Layer 2 of a small transformer language model trained on English Wikipedia (16 layers, counted from 0, width 128).
A neuron's activation on a vector x is GELU(weights . x), where the dot is the dot product.

Input weights of the MLP neurons that the questions are about. A number n stands for n times 0.014.
n38: -17 -59 -10 -2 -35 14 -26 -2 19 2 8 8 3 -7 -15 8 -3 -28 -28 -6 -4 30 -4 -3 -7 -36 -17 10 12 -10 -2 -3 26 -14 17 10 25 -5 -8 12 -15 -3 17 -25 -8 -53 -18 2 32 8 6 2 7 26 37 -35 25 25 33 -1 11 -19 2 -41 60 10 16 16 -13 5 7 26 -10 -7 15 22 -7 4 26 -31 4 14 24 1 -2 -11 -8 -18 14 21 -8 17 -14 -6 -6 -22 -11 -15 -15 -1 -4 -31 -4 -38 -17 -19 0 15 19 26 6 -3 28 -1 -16 -4 7 34 40 17 4 28 -14 28 -6 10 -16 11
n43: -21 -1 -2 24 2 7 50 12 23 -21 11 -9 -35 7 6 15 -34 17 -44 -30 -12 23 -12 38 -8 21 -1 1 46 17 5 10 -32 -14 8 26 12 -42 3 39 7 11 -24 9 -21 20 10 -34 -8 8 9 47 -33 -5 14 -36 11 4 -24 -23 3 18 6 -46 -3 -3 19 -29 -27 19 -29 -4 -22 -27 19 2 3 -33 -12 -50 9 12 1 8 18 -18 -3 2 -11 13 18 13 6 -23 15 5 19 4 34 -15 -12 18 6 -3 -1 34 -12 17 -13 -19 -53 1 -4 -5 -23 -6 0 5 40 -33 11 -23 -13 -7 -8 -2 -5 -15
n100: -17 25 26 40 -14 11 -29 -51 -2 21 -17 -9 4 -23 -13 -4 2 8 -15 -8 -18 13 7 -17 -9 -6 26 -38 -20 4 -10 12 -6 -9 0 -1 -45 -8 -14 -2 -7 4 13 8 -17 -2 39 20 15 6 -40 32 18 2 7 -18 5 15 -10 -41 -47 15 -12 3 -8 35 7 -4 -19 6 5 -8 -24 16 -31 -1 -26 -9 -21 -23 -13 -38 -22 14 -5 -7 30 6 -15 -13 -33 -16 -16 -2 -43 26 19 7 4 -33 4 -27 -11 1 1 -11 -8 -11 -42 9 11 -14 18 43 21 -3 23 4 -16 -4 -4 -7 -16 -23 16 -12 29 23
n143: -22 -1 -3 27 25 -11 59 -9 10 0 1 13 -34 15 35 16 6 6 -1 -3 11 6 28 3 -22 4 7 -5 -1 25 -20 4 6 -31 1 17 35 -27 9 -8 7 17 -1 -3 -24 -10 -12 31 18 -7 -39 40 12 23 34 -18 -34 -28 25 -22 -10 11 0 -14 26 -36 -40 -22 -17 -8 3 6 27 38 -17 19 20 2 36 -3 23 -12 -6 -8 27 22 -5 -15 -53 -21 16 -18 3 -8 -23 8 33 -16 10 -8 -11 -16 50 3 16 35 -15 29 -36 43 14 -5 13 -10 -38 6 -26 -13 -5 -79 -28 11 6 -27 -15 -14 4 -4
n236: 22 -4 -10 10 -18 8 -30 -1 -50 1 13 -14 -1 -3 -42 31 -22 12 -13 -3 28 23 -31 24 -26 -17 38 7 -9 55 -5 -29 37 26 -3 45 -42 -46 -2 25 -15 38 -39 43 -8 -8 8 -47 -2 2 0 -1 -5 -15 9 -43 -14 -18 15 0 -8 7 -51 0 24 37 18 -8 -18 3 46 -4 -7 -16 20 -22 -9 29 50 -14 -24 20 4 17 -34 -38 -24 -1 25 18 1 1 -43 -3 -13 1 43 8 -38 4 -33 -16 -13 -6 11 2 -10 -6 -18 -3 17 -8 -1 -1 9 15 22 -4 7 -16 10 21 -43 -55 10 25 18 0
n263: 12 -29 -10 12 -8 33 -12 -4 -8 -9 -17 26 5 -7 29 -25 -7 -17 14 -16 -45 15 25 18 13 9 18 -8 -32 50 9 -35 26 9 -1 40 8 31 -18 31 -7 20 27 -13 36 20 -10 -12 12 2 -6 13 44 12 -11 1 -32 -21 44 -32 -6 -2 -32 15 12 9 -1 -28 -22 15 26 17 27 12 11 -8 21 -37 16 -8 -6 20 27 1 10 -4 -33 8 4 -26 -3 -30 29 -8 23 -17 2 2 12 -1 -30 -48 4 -28 -17 -7 9 53 13 -2 27 -9 -4 -35 -7 -56 4 -9 27 13 3 -9 -38 -32 29 26 13 -6
n277: 17 4 36 5 56 10 43 6 1 -10 -16 6 2 -5 22 3 -50 33 -39 3 10 45 7 -6 -40 17 -21 32 -12 -25 -3 -36 15 12 3 -8 32 2 -21 -51 29 -17 -10 -20 4 -35 -14 -50 5 -9 -18 -7 5 16 -38 -29 10 6 32 16 19 61 5 18 19 -7 49 -4 -18 -26 -9 2 -15 4 -11 -14 -55 -1 24 -3 45 28 19 29 -7 -10 9 13 -13 27 -6 -9 20 -6 -5 -1 6 -45 -18 -8 0 -26 28 12 36 3 17 5 5 -16 36 33 39 -25 10 -7 3 50 29 2 -32 -5 9 31 11 -35 -9 -38
n283: 28 -7 3 -2 -3 18 6 -1 26 31 11 21 -14 -20 9 -23 43 -56 10 8 -3 16 -25 40 -24 -36 32 1 7 -11 19 -26 -15 -3 -29 16 -5 10 18 -2 -25 -48 30 7 -7 6 -12 2 27 25 1 13 32 11 -4 29 -35 -25 8 1 13 5 22 -53 43 7 11 7 -8 1 -6 20 29 -21 -29 -8 26 -8 -27 -9 -9 -28 18 19 -10 -20 -35 -21 -14 55 -11 2 -26 1 -21 9 -11 24 13 7 21 -24 45 -10 34 -43 22 -2 3 1 9 24 20 20 36 17 25 -7 16 -8 15 -32 -5 -7 -3 -1 2 -11
n312: 6 3 42 6 35 24 15 4 16 -20 -18 -1 -34 10 -12 30 -8 7 -1 -4 -24 41 -35 12 -20 46 -6 10 13 -13 -7 27 -13 -5 -25 6 -27 1 2 20 -17 16 -2 -10 5 33 37 8 -45 46 7 19 15 -7 15 -8 -25 3 14 4 7 -20 -56 -6 38 48 -20 -25 -9 33 70 -17 1 3 18 5 -26 -9 -12 31 9 29 32 -12 -38 15 35 -36 -21 3 92 7 5 -24 35 4 34 17 -21 -14 -24 -25 2 14 13 -63 24 7 14 -37 -1 -3 -16 -20 -21 8 -47 24 35 -12 0 4 46 3 10 -39 33 25
n324: 5 -32 -23 -3 8 8 33 6 -29 -15 6 4 -29 12 30 -7 -2 -35 -27 -22 -9 -25 15 13 -33 2 -22 -10 -7 -2 14 -10 7 -20 39 32 -8 -30 -7 2 29 10 14 -1 -19 -27 -26 -61 -4 -4 13 -43 -29 -19 36 22 -7 -15 -31 6 19 14 -20 32 44 11 2 -9 32 -57 -6 9 -14 -11 -23 11 6 36 11 2 -1 23 1 4 26 14 3 -14 -5 -2 10 -16 13 12 -41 -1 8 -26 -7 1 20 -18 -17 -6 6 -11 -11 -3 7 12 -9 22 -13 22 -5 -30 11 24 -4 13 -19 8 -10 38 -3 22 30 -4
n349: -3 16 -14 15 -16 -2 6 11 13 19 12 15 25 -29 1 -35 -16 12 -24 -48 -21 1 8 1 12 14 -21 -9 24 7 -24 0 11 -3 -3 -15 34 -13 9 -7 12 -24 -37 -16 11 21 17 -52 13 -19 23 -1 1 -17 -20 4 -64 5 11 20 -11 -5 12 -28 8 10 -32 8 9 3 7 -7 6 -15 28 3 21 -18 -28 -15 16 -14 4 26 -6 14 20 28 -1 31 -16 13 -13 -21 -23 4 4 -9 -7 -29 8 -54 -1 32 -15 -6 20 -2 13 0 -5 12 -27 -9 29 8 -11 23 8 -8 9 -6 -20 -26 16 -19 -3 -10
n373: -22 -47 -24 19 -6 26 29 -36 11 -13 -28 -1 -16 -5 9 6 -3 -16 -31 23 -7 3 2 0 -18 -20 23 -6 0 -15 -12 9 25 10 7 11 35 -12 18 8 13 -8 0 -2 -9 8 19 -6 -7 -15 10 -4 6 20 11 3 5 -13 -5 -29 0 8 -4 -14 -13 2 20 -2 7 14 15 -10 -25 -12 -8 11 9 19 -2 -5 19 -2 14 27 -3 4 -30 2 -15 -4 -1 -14 -14 -22 3 -23 2 -13 -11 -2 10 5 26 -10 7 2 -4 9 5 -3 -16 17 24 0 -1 -25 22 13 13 4 -1 -27 -22 -3 -14 -9 -4 36
n398: 7 -3 21 25 12 22 -31 -1 25 -1 -15 15 9 30 -31 8 -4 -14 22 -19 32 -17 20 -8 -20 -4 -49 -5 25 -10 -15 -10 33 -31 -48 24 -3 2 10 -19 24 -45 -12 -1 3 6 -32 39 -3 9 4 -8 37 14 -19 19 -14 34 -5 33 -28 -24 -19 -25 4 5 2 -14 -16 11 -23 21 6 -22 -5 17 5 -10 22 2 27 29 11 14 -35 9 -3 -4 25 -11 38 -19 19 17 -30 -18 -14 15 23 -10 1 -2 -43 -3 -23 -26 -61 -21 20 4 26 -56 9 -19 -16 -41 1 17 15 -14 20 54 -12 -11 -7 -13 12 33
n430: -16 -18 34 3 -17 -10 -11 8 23 -5 -7 -2 -46 -10 13 26 26 18 -29 10 -28 1 0 2 -7 1 -14 11 7 29 39 -16 6 -21 11 21 34 0 -16 -23 -2 -2 -13 -18 4 -19 32 21 8 -11 -8 5 7 -5 28 11 4 -15 14 14 -36 22 -8 -18 2 5 -16 -13 -22 -22 -9 -1 -21 17 17 -19 -20 -1 23 -19 4 6 17 -25 9 -16 -1 -8 2 -10 11 8 4 -17 -30 16 -20 5 6 -7 -13 5 2 -5 13 -7 12 15 22 24 -11 22 -10 4 14 -1 -9 -14 -16 -18 -18 7 9 -13 8 -23 38 -20
n482: 27 11 -26 -32 5 -31 10 44 1 -24 -3 -6 27 21 -3 -7 -13 1 -9 -3 -2 -26 -7 -41 -16 4 -2 6 2 6 5 -23 11 -14 -6 20 18 -8 1 12 -15 2 0 -39 -23 -25 -8 -9 -24 -6 9 -29 0 -3 11 16 6 -24 4 5 -13 -31 -14 -17 -14 11 6 20 0 -15 1 -20 35 24 2 0 -5 28 15 15 -18 26 35 -24 15 16 -24 -13 18 19 -1 20 -16 2 -1 -2 -3 17 -1 4 -34 17 35 27 -17 14 2 -18 2 -30 24 21 3 -13 -7 -32 7 8 8 -3 27 30 -19 24 -25 -5 -22 -12

Each question shows a token from some text and the vector x that enters the MLP there. A number n stands for n times 0.021.

"s": 4 12 -16 9 -2 -18 40 33 27 -35 8 -1 13 16 5 -26 13 1 39 -48 -7 -21 -9 -16 44 -7 43 36 2 -37 -9 16 -14 20 -24 -11 1 -9 -29 38 8 24 -27 36 17 41 -34 4 34 -34 -22 23 29 23 3 -21 9 4 -40 47 -15 8 2 39 3 -25 37 10 -35 48 -22 -9 11 8 -5 10 -10 23 5 6 -7 5 -15 -32 2 12 -5 -21 1 -33 -5 -22 -11 -2 5 -22 -57 0 -21 16 13 -30 -7 38 -8 -21 25 -25 2 -15 -9 -12 -76 -3 -6 26 -48 -4 20 7 -1 -15 33 -4 -2 -2 -10 -12
Which neuron fires most, and how strongly? n312, at about 0.49

"B": -7 -6 -14 -10 -1 6 -4 -19 5 -45 8 -18 22 5 -30 -22 -15 -30 14 -37 31 5 13 37 15 -16 30 -21 5 1 13 7 -13 5 19 -16 7 -6 -27 7 1 -11 13 27 2 -11 -16 10 23 -16 8 45 35 1 -17 15 33 -15 -17 46 -12 1 8 6 -30 -15 -12 21 -7 -11 -21 -19 -14 14 12 15 -3 9 -11 47 -25 -19 -8 -15 -32 -3 -25 -36 13 8 -23 -16 4 -17 -2 -48 1 29 -19 43 29 -5 -30 9 29 5 32 -13 -19 -4 0 0 -26 6 -24 14 3 -17 18 31 -14 -34 41 10 -5 -27 24 -5
Which neuron lights up most? n283

"all ": 4 -4 5 -6 -14 -8 2 -5 -13 3 -11 -7 -10 26 -13 -13 18 3 29 -7 41 -1 2 -17 10 -19 -3 3 4 0 -2 22 -10 7 12 -43 1 -18 -15 10 3 2 -10 12 20 7 2 17 9 -4 -4 -24 -8 7 -10 21 3 23 -35 42 3 -18 27 13 -27 -18 -8 -36 17 15 -6 -19 7 11 -1 5 -6 1 -7 35 -1 -7 -1 7 -28 -25 -35 -9 13 -19 -18 13 -21 -23 -17 -17 -30 -9 -20 28 16 -10 -2 8 -5 15 46 -3 -19 -5 23 -5 -28 -20 -2 -1 19 -29 26 -2 4 15 -15 16 20 -12 4 2
Which neuron fires most, and how strongly? n398, at about 0.25

"up": -25 -20 31 -4 21 -16 30 6 -31 -1 -23 -40 -14 34 -13 -31 8 -11 67 -28 -46 6 9 23 17 -13 60 17 15 -20 -20 20 -26 -24 52 -24 2 13 -23 39 -18 17 8 14 14 -12 -1 -41 45 13 12 22 17 50 -6 2 -8 22 -10 19 8 8 10 -42 -25 -31 8 20 -6 16 27 -5 18 -17 57 -11 -29 3 -39 25 28 -48 -35 -39 -28 15 -21 -30 -8 -28 22 -39 29 6 -30 4 -27 -11 8 39 35 -25 -27 30 3 7 5 -3 -48 18 -37 17 -3 6 -40 4 -3 13 23 28 -23 15 6 8 1 -6 -35 -26
Which three neurons fire most, strongest first? n43, n143, n312

"li": -34 -19 10 -7 15 -20 -21 18 43 -31 26 -11 27 34 -28 -36 27 1 16 1 -32 -21 29 -1 13 -16 47 17 -40 -28 -6 1 -28 0 31 -23 -28 -25 -16 -2 0 -8 10 30 19 51 -34 10 10 -30 1 -3 36 49 41 1 -9 1 18 27 9 18 -8 21 -12 -26 32 6 -5 -11 20 3 49 1 65 -9 -36 -21 19 15 -6 -17 -23 -25 -5 1 -22 14 22 6 2 -51 -22 3 -17 -13 -28 14 -4 49 16 8 -17 -2 26 8 27 -31 9 -1 8 -33 -40 -26 -75 -15 -3 -19 21 15 -3 9 -15 -4 -1 -25 -18 -11
Which three neurons fire most, strongest first? n263, n398, n482

"i": -44 -7 22 -29 7 -18 44 18 84 -45 1 -30 10 -18 -51 -14 -9 27 14 -7 25 -10 2 52 1 -11 32 29 -47 -43 -53 5 -43 11 33 -29 -3 -22 -46 8 -11 -21 8 56 -8 41 -2 5 23 -28 -3 -22 41 6 -23 23 -22 47 6 17 43 0 -6 6 -30 -8 31 0 29 -19 24 -6 -7 5 30 20 -30 -13 0 22 34 -8 -10 -23 -12 8 -25 -23 21 -16 38 -37 3 2 -6 -5 -35 1 28 -12 19 -7 -25 22 9 -31 -5 28 -2 -5 26 -53 -41 32 -48 -4 11 -10 16 8 -30 20 51 6 0 -33 2 -13
The two highest activations, in order: n312, n398

"k": -12 -11 -10 -20 -3 -14 16 16 45 -43 14 -24 7 24 -25 13 19 -5 22 -58 10 -3 20 25 48 -54 -4 0 -6 -32 11 19 6 15 46 -39 -24 -11 0 20 -22 24 -13 23 27 20 17 -7 1 -17 -10 3 -10 53 -12 5 3 -11 -23 21 19 5 4 40 3 1 -26 26 29 -12 14 -35 -8 17 3 5 -30 40 -34 16 -11 17 -48 -6 -31 -24 17 -15 12 -7 -33 -26 37 4 18 -5 -27 30 -35 -9 31 -9 -22 16 -10 22 20 -24 4 6 20 -14 -60 8 -5 27 4 -55 0 -13 -17 -15 18 53 -3 -15 12 -54
Which neuron lights up most? n324

"le": -24 3 3 -14 37 -3 -3 5 17 -36 30 -10 17 35 -14 -19 37 7 -4 -26 37 -19 40 0 5 -4 32 26 -7 -56 -23 -7 -4 0 20 -3 7 0 -33 27 -39 -6 0 33 41 19 -19 -2 32 -1 16 25 1 14 -5 27 -27 18 -15 38 15 -16 22 11 -20 -18 -1 17 19 12 -18 21 44 -13 4 18 -40 11 -27 21 -5 -27 -16 6 -23 7 -37 -12 14 -4 -11 -31 -17 -8 10 -31 -27 5 -8 19 -6 -44 -23 -9 33 -13 31 -4 11 19 14 -6 -45 2 -21 4 -10 -2 5 -44 7 -37 4 -24 -10 -27 9 -47
Which neuron fires most, and how strongly? n283, at about 2.1

"end": -21 -41 -10 -36 29 -2 12 14 -11 -60 5 -40 22 26 -40 -17 42 -2 27 -31 1 -16 48 29 35 9 19 -18 -19 -31 15 30 -38 -20 45 -3 53 -12 -43 -1 9 32 -25 -1 27 38 -50 -10 -8 0 -26 34 18 39 -12 13 8 -11 -26 52 20 17 13 16 -22 -28 -3 -24 -22 -6 25 6 -13 22 -10 -19 -10 6 -35 42 -18 -19 -28 -19 -7 30 17 -4 -5 -39 -6 -6 -5 13 29 -14 4 15 -4 27 -11 -20 -34 32 19 -12 6 -16 -23 14 17 -27 -33 33 -13 11 -3 -40 2 14 -17 40 -18 4 -6 -23 7 -6
Which neuron lights up most? n143

"A": -34 14 19 -7 2 -2 13 -3 4 -33 -7 -26 8 14 -23 -22 -2 -27 48 6 6 10 -11 52 8 -11 -8 16 -26 -24 -13 15 -11 -11 25 -12 -1 -15 -3 20 -13 -12 13 23 14 -15 -12 17 43 -25 -5 29 54 30 -41 22 -2 -13 -31 37 27 14 7 -11 -7 -32 -29 30 -11 23 1 -1 24 -6 15 -14 -42 -29 -17 19 0 -53 -23 -23 -41 24 -32 -19 24 -18 5 12 -21 -5 7 -3 -40 32 -18 16 4 -7 -16 24 28 44 26 6 -14 -2 -12 -30 -29 33 -11 -6 35 -19 -5 16 5 -48 17 -3 22 -22 24 -24
Which neuron fires most, and how strongly? n283, at about 2.5

"not ": -11 -18 -1 5 -18 19 6 -18 -39 0 -7 -11 -4 30 -20 -21 37 5 15 1 17 3 10 -21 -10 -24 14 10 -1 -36 -17 21 1 -16 41 -52 -7 15 -20 13 -5 -2 9 34 -12 -8 -14 1 16 -14 -2 -20 -2 -24 7 -3 -7 -8 2 5 -5 -12 19 20 -11 -5 -2 15 12 30 -10 -6 -3 14 -2 11 7 -2 17 23 4 -21 -23 -2 -40 -44 -47 15 33 -9 5 -5 2 -18 -11 -46 -36 -13 -25 43 30 -9 4 1 -14 23 40 6 -21 -17 28 -22 -16 0 10 -6 -17 8 36 27 0 22 9 36 24 -4 -5 5
Which neuron fires most, and how strongly? n38, at about 1.3

"v": 3 8 36 -34 5 20 -8 5 0 -17 18 -10 28 11 -22 -9 10 5 24 -27 -9 -4 -5 25 50 -4 -22 -36 13 -15 17 3 -17 44 12 0 -30 -12 -11 -3 17 -10 4 28 46 64 -8 -27 30 -15 -21 -6 2 -5 17 13 -11 -14 -33 10 51 3 -19 19 -9 -15 14 -2 20 -1 18 -22 -5 -11 54 -37 -16 28 12 -8 -15 -17 -58 -42 -15 -17 7 -37 12 12 25 -5 -23 -1 -11 -34 1 34 -22 29 -3 -5 -41 25 -13 15 32 -9 -15 -23 16 -2 -32 -13 4 36 -48 -30 57 3 -45 10 25 -9 13 -9 -3 -18
Which neuron lights up most? n312

"o": -22 -11 -26 -24 14 -32 9 16 4 -4 32 -33 16 16 -15 9 21 23 31 14 38 -18 1 -5 10 -10 23 27 -13 -36 -19 12 -15 31 54 -11 -7 12 -1 3 3 8 -9 20 21 -9 -29 -19 29 -20 -17 -9 35 24 -33 -10 15 27 6 25 -15 27 0 47 -21 -42 14 9 8 -27 12 -19 -4 -20 33 1 -44 0 9 17 23 -34 -11 -24 -28 -17 -30 14 3 12 3 -25 -2 13 -24 -43 -19 -10 -16 10 17 15 -42 20 17 20 32 0 6 -26 -8 -15 -55 2 -16 13 1 -25 25 -17 -35 -39 -5 2 20 -3 32 -32
Which neuron lights up most? n277

"Mar": 3 -25 -9 -18 -17 -6 -1 -9 -4 -37 -2 -18 26 45 -24 -21 2 -23 8 3 -12 8 -22 -21 4 -34 -23 25 27 -12 -5 39 10 -28 53 -26 8 -36 -35 18 -6 4 22 44 21 -36 -50 9 39 -15 33 7 -12 12 -19 30 50 1 -14 24 53 4 14 -16 0 -30 23 20 27 24 21 -10 30 1 -8 -33 -31 7 -1 17 -31 -12 -11 -28 -9 -15 -16 -2 13 10 -6 -22 -7 6 27 -45 0 14 5 -2 5 -1 -44 7 2 43 30 22 -3 6 -7 -26 -43 25 -17 18 -16 -12 21 0 4 -33 17 -42 11 -18 15 -23
Which neuron lights up most? n38